Layer 3 of a small transformer language model trained on English Wikipedia (13 layers, counted from 0, width 64).
A neuron's activation on a vector x is SiLU(gate . x) times (in . x), where the dot is the dot product.
The model reads these tokens: "Go" "a " "| " " " "| " "B" "J" "P " "| " "Sh" "rip" "ad " "N" "ai" "k " "| " " " "| " "IN" "C " "| " "Ram" "ak" "ant " "K" "hal" "ap " "| " " " "| "

The vector x that enters this layer's MLP at each token. A number n stands for n times 0.032.
0 "Go": 18 0 9 -18 -44 0 -5 1 10 15 50 70 10 -14 -31 -23 -3 -9 26 -16 16 14 24 -13 -32 -6 -47 -12 -31 -19 34 36 0 -12 31 -66 6 2 -14 37 -53 -31 -17 -54 27 22 11 -38 19 -27 -12 35 8 -15 -25 4 -19 24 14 8 5 31 11 8
1 "a ": -21 -9 2 -27 -16 -3 13 -26 1 54 36 41 11 -41 -41 8 -6 19 23 -65 11 33 18 10 -14 2 -31 -18 -20 37 22 59 2 6 33 -65 20 23 -36 26 -31 15 8 -21 7 -2 -29 -1 -10 11 -79 21 45 6 1 -15 32 21 -21 3 12 15 -6 6
2 "| ": -6 -15 -3 -28 -7 -26 1 42 -7 -2 41 15 12 -2 5 7 -18 2 19 -1 18 15 30 1 -19 4 -4 -6 -21 -4 6 19 -15 6 22 27 4 -22 -17 -22 2 24 -16 -38 -19 -17 -44 14 86 15 -39 -2 -13 10 77 4 8 -4 -36 0 -6 -8 -9 -19
3 " ": -3 -18 -3 -84 -2 -1 25 25 8 31 37 -24 25 -13 -46 28 1 28 27 0 -13 -5 16 -5 16 -13 -48 30 5 34 0 23 13 -13 -8 0 15 -25 -16 -9 1 24 -4 -12 -41 18 -30 -9 -21 0 -58 -6 -21 21 25 40 20 20 -6 26 10 45 -4 -6
4 "| ": 0 -25 -1 -26 -13 -19 27 19 10 -3 27 -6 14 10 -13 21 -3 15 9 -21 1 6 42 3 3 2 -5 0 -10 11 -7 15 -20 -22 -2 30 0 -22 -8 -20 3 26 -5 -47 -35 -28 -29 11 70 -1 -24 -9 -50 2 87 32 -17 -12 -32 23 3 12 -2 -20
5 "B": -9 -22 64 -15 -17 -10 18 -22 8 -15 33 36 15 -27 -20 -21 48 -10 -12 -17 0 15 4 16 -13 36 -52 3 0 -18 4 -8 11 -5 -48 11 -32 5 -25 -15 -16 -3 -11 -32 -34 9 -22 1 17 -2 -5 28 -7 -20 -28 -25 3 -6 8 0 -32 18 28 20
6 "J": 1 -28 50 -28 5 -36 32 -13 -17 11 -4 68 -3 -23 -31 -27 48 -13 -7 -6 49 -7 -2 -17 2 4 -19 20 -10 -14 -19 -22 29 19 -39 -5 4 1 18 -57 -36 2 4 -38 -20 12 -3 12 7 8 -6 12 1 -40 -12 -7 13 23 3 -25 -17 30 19 20
7 "P ": -5 13 14 -60 15 -21 1 29 9 30 11 15 23 -21 -20 43 13 -10 2 -12 -13 8 23 -7 14 -15 -22 2 -31 -14 -17 18 -26 -3 -11 30 -26 33 -13 -17 -69 -4 14 -59 20 -17 -24 -40 29 -10 -65 -11 38 6 -6 -6 4 -35 -10 -18 -3 18 21 24
8 "| ": -1 -28 1 -22 4 -27 10 6 -4 7 40 17 24 -1 -7 25 3 3 7 -23 24 17 29 17 -17 -9 -6 -1 -17 7 -15 23 -17 -12 0 28 0 -10 -11 -13 -9 8 -6 -52 -8 -23 -23 3 92 -2 -12 -9 -35 5 83 18 -8 -6 -16 0 -9 4 2 -16
9 "Sh": 3 19 32 -47 -52 -35 21 2 17 -26 1 82 -10 -26 10 -3 23 -12 14 8 16 -5 -1 5 -21 -10 -23 -37 -41 -14 20 -33 26 -25 2 1 -26 -41 -22 -30 -8 -3 -17 -44 16 25 -3 -18 0 3 7 24 -6 -9 -14 -29 -14 -11 27 -24 -4 40 24 16
10 "rip": -9 26 18 -9 29 -40 11 -20 95 17 21 1 17 -21 13 2 33 2 32 17 -59 12 12 -12 -30 18 -29 -31 -11 9 -1 26 -21 12 -17 2 -23 12 -25 18 -22 -15 5 -34 16 0 0 26 -10 -32 15 -29 -33 -10 -40 25 26 6 -12 42 -23 25 2 -9
11 "ad ": -10 35 9 -41 24 -45 25 -45 6 41 11 5 -9 -3 -57 -7 22 -25 31 -29 3 20 27 0 -9 -23 0 17 -38 -20 -9 2 -22 -27 12 31 26 9 -11 -23 -30 37 -1 -55 4 12 -24 24 -21 -28 -41 -21 28 -17 17 -15 23 -9 -35 3 59 53 -4 -2
12 "N": -5 -15 62 -7 -4 -24 25 37 0 15 25 34 17 -44 -24 -23 45 24 -35 -37 21 3 -24 -7 -1 24 -24 8 -52 -3 -7 -45 25 -17 -2 -7 17 -13 -11 -26 -4 1 -34 -32 0 15 -9 -7 -14 14 2 35 -20 -19 26 -32 -15 6 10 -28 -19 -4 14 9
13 "ai": -2 -19 13 -7 -18 -44 39 -4 38 45 45 24 17 -7 4 -22 36 4 21 20 -10 30 -9 -10 -56 -8 8 0 6 32 1 -20 3 -43 10 23 2 19 -21 -14 -18 59 -52 -12 -18 -19 -18 29 -41 -28 9 10 11 -68 -6 8 11 25 -16 18 -30 49 13 -9
14 "k ": 7 10 11 -77 5 -20 32 3 -3 65 13 12 -15 -9 -29 0 12 -17 23 -33 18 20 0 -8 5 -6 -8 -24 -16 7 -14 6 -11 -45 13 19 9 31 8 -8 -24 53 -5 -40 -11 13 -1 -32 5 -20 -76 -8 35 -5 30 -13 26 2 -34 -4 48 25 0 9
15 "| ": -12 -16 -6 -23 -5 -23 21 27 -12 -12 51 3 18 4 -2 21 -23 -5 23 -17 15 11 28 4 -18 4 3 -19 -16 9 -23 18 -9 -2 23 20 2 -17 -18 -24 7 31 -15 -46 -11 -31 -25 2 81 -5 -18 -7 -42 1 86 11 -10 -7 -27 8 0 6 7 -14
16 " ": -18 -15 1 -81 3 -4 32 32 2 32 36 -23 18 -18 -48 29 -10 15 32 -14 -13 -5 19 -4 12 -6 -35 14 14 35 -12 23 19 1 3 -6 10 -27 -24 -8 -1 21 -8 -15 -36 9 -27 -4 -24 -2 -73 -2 -15 30 26 31 30 19 -3 34 11 40 -1 3
17 "| ": -8 -19 -1 -18 -11 -18 30 27 3 -13 29 -7 18 11 -11 23 -18 6 17 -27 7 8 43 2 -6 3 5 -15 -8 9 -22 15 -15 -11 7 23 0 -20 -13 -15 7 25 -6 -49 -26 -34 -22 9 71 1 -21 -3 -49 4 92 27 -13 -16 -30 23 -2 4 1 -15
18 "IN": -3 -30 47 3 -13 -34 23 36 -20 17 20 1 26 -14 -12 13 46 19 -40 -13 -6 9 5 -28 0 11 -18 29 -50 30 -11 -21 -12 -8 -40 16 -17 14 28 -16 -48 26 -8 -32 -10 -5 15 -16 17 -16 27 15 22 -44 -5 -48 20 -2 -7 1 -63 4 8 -21
19 "C ": -5 -15 27 -54 3 -24 22 8 -15 39 -15 -2 23 -33 -11 41 34 22 -7 -7 -31 25 38 12 23 9 -21 -19 -23 -5 -35 -11 -19 34 -36 8 -3 59 -19 -12 -69 23 -14 -40 -6 -38 -39 -4 6 6 -45 -14 18 -1 6 13 15 -24 2 -26 -17 20 13 5
20 "| ": -1 -25 5 -12 -9 -30 24 23 -6 11 38 6 41 6 5 23 -8 2 3 -40 19 17 23 7 -8 3 -8 -17 -17 2 -32 4 -18 -8 -9 32 4 0 -14 -3 -15 17 -10 -48 -7 -26 -23 8 80 3 -14 -7 -35 3 87 24 8 -12 -27 6 -7 -12 5 -22
21 "Ram": 6 -6 26 -36 -71 -56 27 24 35 14 19 61 -11 -24 -5 26 20 -6 5 9 5 -23 21 -26 11 -7 8 12 -9 12 -22 -51 -2 1 26 10 -3 -29 -4 -23 -76 -8 -4 -25 0 -18 -7 -25 -4 -18 0 16 13 -31 -37 -19 -1 2 14 -30 -32 39 -23 13
22 "ak": -22 -9 27 -7 -53 -27 52 -2 12 41 51 25 -18 -33 -5 -20 15 -20 44 1 -5 2 27 1 -54 -37 -16 22 -9 -8 -35 -24 -20 -23 31 23 -40 -3 32 -25 28 41 -7 -20 25 40 -18 -23 -27 -3 11 -4 -32 -40 -5 11 1 11 8 -29 -43 21 6 5
23 "ant ": -44 4 14 -30 20 -39 20 -12 11 74 -12 30 -45 -24 8 25 -1 36 21 -16 1 3 8 16 -15 0 7 -29 -37 -12 -22 -39 -16 -31 18 -11 62 32 0 -16 -2 20 19 -50 -13 -15 16 -23 -11 -19 -61 -42 3 -24 7 3 7 8 -25 11 -13 21 4 10
24 "K": -1 -22 58 -34 -46 -30 38 -10 -8 6 15 58 -13 -20 -3 -43 32 -17 -4 -30 18 -12 13 -10 -20 -5 -5 9 -39 10 -15 -25 12 -10 -15 -10 -24 -8 8 -23 -31 15 -1 -47 -2 32 -9 -11 12 -19 19 25 12 -22 12 -30 -31 2 -8 -22 6 36 20 3
25 "hal": 5 15 -4 -27 -6 -69 48 -28 71 43 17 17 12 -66 14 17 9 -4 38 -1 -30 19 10 27 -32 3 -10 -65 15 29 -2 -11 -9 8 0 -14 -26 -1 0 -28 -13 20 -5 -6 -18 13 1 16 -34 20 6 -6 -21 -23 -27 22 -1 13 -10 4 18 32 3 8
26 "ap ": -23 2 2 -70 19 -14 -1 -6 17 0 30 -1 12 -32 -26 20 3 -21 55 3 -32 3 1 -10 -32 3 -17 -29 -26 -24 -29 36 -35 -17 11 -5 -20 21 -18 -3 -7 32 6 -46 9 8 -43 -17 -17 17 -75 -21 1 2 -8 10 46 -9 -20 1 31 23 23 10
27 "| ": -19 -20 -1 -27 -11 -25 19 23 -13 -20 42 0 16 -2 3 18 -22 -7 34 -17 25 4 24 8 -18 -2 10 -16 -21 4 -33 15 -12 0 24 22 0 -18 -14 -25 6 26 -6 -45 -9 -29 -32 -9 80 1 -16 -5 -36 0 85 5 -4 -5 -33 8 -2 0 4 -14
28 " ": -25 -17 6 -87 5 -7 25 23 3 29 28 -23 10 -26 -48 28 -7 9 36 -12 -10 -11 15 1 11 -11 -31 19 17 34 -14 20 21 -1 6 -4 5 -24 -18 -16 -1 14 0 -20 -30 11 -33 -12 -24 2 -71 -3 -6 29 25 25 34 17 -7 35 17 41 -1 3
29 "| ": -15 -20 1 -23 -13 -18 26 23 1 -21 24 -9 13 4 -10 22 -18 1 29 -25 12 3 41 5 -7 -2 13 -13 -8 8 -25 15 -17 -12 9 19 -4 -23 -14 -21 11 19 -3 -48 -21 -32 -28 3 74 5 -17 -1 -50 7 90 21 -13 -13 -32 23 -2 5 1 -15

Each question shows the input weights of one neuron of the MLP. A number n stands for n times 0.0057.

n143 gate: 7 25 5 21 5 1 3 -13 0 -44 -5 -9 -11 -27 -52 6 -38 23 16 -22 -19 25 -14 -7 -2 22 -7 10 23 -2 12 6 -8 10 -24 -27 -13 -23 0 6 -17 29 -22 12 1 -3 -2 47 1 -21 18 16 -24 5 -34 -19 14 -7 25 5 -27 -8 8 -15
n143 in: 9 -20 34 -19 4 9 -7 -23 1 9 12 -7 5 -4 -2 -1 8 17 7 11 0 15 16 13 9 15 -16 4 28 -18 1 38 18 29 2 8 -14 1 -23 4 -7 28 6 16 29 0 16 -6 -21 -3 8 -4 2 20 -9 -15 37 -23 -21 -23 -12 11 9 -9
On which token does it fire most, and how strongly? 5 "B", at about 0.51

n26 gate: -31 15 9 -39 20 15 28 -21 -7 9 -20 14 -7 -1 -22 -18 3 17 -14 35 -27 26 -26 -28 18 -44 -2 6 -12 0 -16 -8 -34 39 -14 21 30 -10 6 20 17 -19 5 -16 -28 -12 2 25 -30 -3 15 11 4 14 26 14 -12 -18 22 -13 25 -4 -64 33
n26 in: -1 20 -3 18 0 3 -16 -5 -5 14 26 -27 3 1 2 1 -8 -21 -26 8 -20 -8 -33 9 -36 -12 11 -5 29 -34 18 24 -19 -8 14 -27 10 22 15 14 -30 -8 -1 -9 14 0 -22 13 40 7 -9 -30 -6 -3 -23 -9 -15 17 -24 11 -14 -21 17 -5
On which token does it fire most, and how strongly? 9 "Sh", at about 0.25

n108 gate: 6 25 -5 -16 39 -9 6 -6 -24 20 -11 -41 11 9 -26 19 -25 -11 -8 20 -16 -5 -23 5 12 -27 17 -28 13 21 -2 -23 -36 25 41 -9 -13 29 -3 10 -2 44 10 -3 -8 0 -15 -45 6 -6 8 -39 17 0 26 -13 10 7 24 -5 -2 10 -26 27
n108 in: -33 -11 -15 2 1 -16 -7 -27 -38 -1 -42 -7 -25 -18 15 8 -2 3 38 -16 10 -28 -17 3 2 -7 -13 -21 -14 4 -1 -1 -9 -2 10 12 -14 -18 6 39 -18 17 -3 -4 -37 -13 6 11 24 28 -7 -2 11 25 3 15 14 5 -10 -8 39 -18 9 34
It fires most on token 14 "k "

n145 gate: 17 6 -12 10 -9 6 -16 -4 14 10 13 -39 -8 -1 -25 14 -54 -32 -23 16 -19 -3 -16 29 -19 27 49 -10 -11 -2 51 -2 -27 -17 -13 -29 13 -15 6 -9 -4 -10 -12 -10 22 -24 10 -21 -25 -31 -20 -4 -21 29 5 -1 11 -14 24 -13 -19 10 21 11
n145 in: 15 -7 -14 -5 14 -6 -6 2 0 6 -31 -21 -7 -48 -13 39 -7 -44 10 -10 43 0 2 8 -6 33 17 3 -7 31 -7 1 2 28 4 3 2 16 -7 15 24 0 -29 -32 -17 -6 13 9 -14 -5 -11 -12 3 -2 -1 -12 14 -8 15 -4 -12 11 -17 -7
Its two highest activations, in order, are on tokens 24 "K", 22 "ak"

n185 gate: -7 0 -22 19 -1 10 5 5 -20 -1 -4 29 -8 2 35 -15 17 4 -8 -1 11 17 -34 11 -58 -31 31 12 25 -2 -50 -23 -16 17 13 33 8 -24 25 -5 10 -15 2 11 -10 -3 5 -14 -18 -16 -8 -12 -36 -38 -23 0 13 -4 -17 -13 2 11 27 17
n185 in: -21 -20 -13 6 11 -5 -4 4 32 -23 27 26 12 -10 15 -11 12 36 -25 0 -2 -22 7 -14 -18 -5 0 -12 -12 17 20 27 -2 -45 11 6 22 -9 -3 10 -15 33 -2 -1 -1 -3 16 -53 -12 10 -28 -9 17 -15 15 0 3 1 8 24 -11 -25 -12 38
Its two highest activations, in order, are on tokens 13 "ai", 23 "ant "

n128 gate: -11 -9 -1 8 -15 30 24 26 -6 -21 -20 -20 35 -2 8 -26 -26 -12 -11 -29 -3 -3 -29 -24 16 29 23 39 -18 -28 -7 -2 14 -4 -10 2 23 9 -7 11 -25 -19 -12 48 -4 -1 5 28 -42 9 48 -11 27 -24 6 18 -5 -21 -18 -6 24 -20 -6 2
n128 in: -9 -13 -2 9 3 -32 15 -8 7 11 -2 -9 21 0 17 2 -14 15 9 -21 1 -3 -10 -6 -18 9 -18 -4 -16 -10 -50 -21 21 2 -3 12 17 -9 -4 3 3 7 -15 14 -14 10 -11 -10 -32 13 10 -2 9 -39 3 54 6 -7 -10 -24 25 -34 15 2
It fires most on token 0 "Go"

n24 gate: -2 18 -10 -9 7 27 14 -10 0 -5 0 13 -20 -22 -5 -7 9 -11 26 13 -14 -6 10 -4 36 -2 0 33 47 19 10 20 14 22 12 -27 9 13 -13 50 -10 -3 42 20 5 56 19 9 -9 27 6 2 -9 19 15 -9 10 12 8 -31 -16 0 2 38
n24 in: -1 -10 -1 6 20 11 1 13 4 -11 -11 -10 11 -3 18 -3 -10 -20 -32 6 4 -19 -28 13 -9 30 -6 5 -6 -17 47 18 -27 1 18 -13 28 11 -18 -21 -28 -3 -15 11 16 -6 -10 40 6 15 -10 4 -12 13 -15 1 -10 -27 12 3 42 5 1 -10
It fires most on token 18 "IN"

n34 gate: 30 -5 -15 22 23 -3 11 -22 -27 -15 3 -16 2 2 0 -35 -12 -5 -35 13 -8 -24 9 24 12 -16 23 3 -5 -2 -22 -3 -50 -66 -17 6 46 -23 12 15 11 8 24 13 5 -11 -22 5 0 -11 13 9 7 37 25 -14 -29 32 7 3 -6 34 2 -8
n34 in: -37 -30 22 -3 9 -6 -28 2 -5 -4 12 3 -1 20 11 4 26 11 19 -11 -6 -31 -1 -13 12 17 18 -9 -16 -20 6 4 -7 -18 24 27 -22 1 3 -26 5 -10 5 13 -21 -16 -26 -24 -1 12 19 -3 -31 -7 34 -25 3 20 -39 17 19 19 -2 3
It fires most on token 4 "| "

n62 gate: -6 8 -19 27 2 -8 -4 -17 32 5 1 -36 1 47 -18 11 25 -20 -19 5 -5 -24 -5 29 -26 -15 3 39 2 23 0 -16 3 -41 -40 -28 -16 -11 27 47 -5 14 -25 -21 -2 11 10 13 -12 -6 23 -27 -13 2 13 27 -21 -25 43 34 7 10 -18 -7
n62 in: -18 16 2 -17 -42 41 26 -11 -9 7 -36 -5 -3 16 -3 -16 -21 22 13 2 -3 5 7 -50 -14 35 17 14 -8 -11 12 6 -14 -7 2 13 14 -15 -23 7 48 -22 0 11 12 -8 -10 17 -2 -34 1 -39 11 8 10 9 -16 -7 0 -11 3 -5 1 -29
It fires most on token 6 "J"

n96 gate: 10 30 4 -11 21 1 -2 -11 -5 16 1 -26 31 -31 -17 -29 2 -19 -17 -5 -3 7 -71 72 -23 5 27 -12 -31 -5 14 -13 37 -18 8 -6 -6 -39 3 2 -31 12 -24 13 -10 40 24 -4 16 9 31 -18 -21 18 25 -30 -7 -12 65 8 10 31 3 34
n96 in: -3 0 -5 -1 0 -9 6 28 1 -15 5 -16 3 -14 -8 10 3 30 0 -12 -5 60 -5 18 -8 2 20 -5 -3 19 -10 -37 17 9 6 -42 12 3 -3 8 9 5 19 -6 29 12 10 -19 7 -29 -2 -3 -17 -14 22 -4 22 48 23 5 -11 -2 -5 17
On which token does it fire most, and how strongly? 12 "N", at about 1.2

n94 gate: 16 19 -13 5 0 13 5 -24 -1 20 5 -22 14 -23 38 2 -36 -2 -22 30 32 -31 3 24 3 4 16 17 -20 -18 -21 8 25 -29 -18 17 -33 10 21 20 -24 2 6 -14 43 15 -5 -19 -3 23 5 2 32 -8 8 15 -22 -13 -12 -13 -2 5 22 -34
n94 in: 12 1 6 7 -15 30 -15 -1 -33 -16 18 5 -11 -20 -14 23 -29 4 22 13 -12 8 17 26 30 -17 23 4 8 -23 22 -14 6 -18 -3 -10 11 -4 -7 0 7 11 -4 -4 50 -7 -20 -8 6 -27 -4 -10 29 -14 -2 2 -31 2 -9 -26 -21 -5 1 -13
It fires most on token 10 "rip"

n54 gate: 19 27 -52 -9 40 -18 -18 -36 -11 -21 -20 8 36 -11 -4 1 14 26 -15 -22 -5 -3 -17 25 -3 -33 -2 7 -13 17 4 4 31 -10 -7 2 25 6 -7 35 -18 28 10 0 10 31 49 -47 -12 7 -18 -30 27 -8 4 10 -4 17 18 -21 24 34 19 21
n54 in: -15 -5 -14 -10 -6 -13 9 -14 -11 -16 10 -7 15 10 -48 29 15 7 -15 11 -16 12 13 29 20 -6 -18 0 16 -11 4 -4 -7 3 -46 20 25 -30 15 -9 0 28 20 6 1 -8 33 0 -4 -12 14 -12 -8 3 13 8 9 18 0 -10 15 3 4 27
It fires most on token 11 "ad "

n46 gate: 10 0 -6 -11 -28 -11 -19 -8 10 2 1 -42 -20 28 -3 -2 -2 -49 -7 13 17 -2 -25 -3 -16 -62 22 17 2 1 -45 -14 -27 7 26 -17 20 8 -2 31 -5 35 4 2 -7 13 -24 18 -35 -25 -4 -30 -27 26 -33 0 4 7 12 6 20 13 -13 21
n46 in: 14 -2 -11 -18 4 -31 -25 10 -11 -20 12 1 -3 1 8 -2 25 -7 -6 7 -7 20 -13 3 21 -1 1 -15 29 -20 23 -3 -9 2 -7 20 -47 -20 -8 2 -8 -21 -10 12 -32 16 -26 -2 -2 -24 7 -10 -25 -21 3 5 7 12 8 35 0 -9 -6 -14
It fires most on token 1 "a "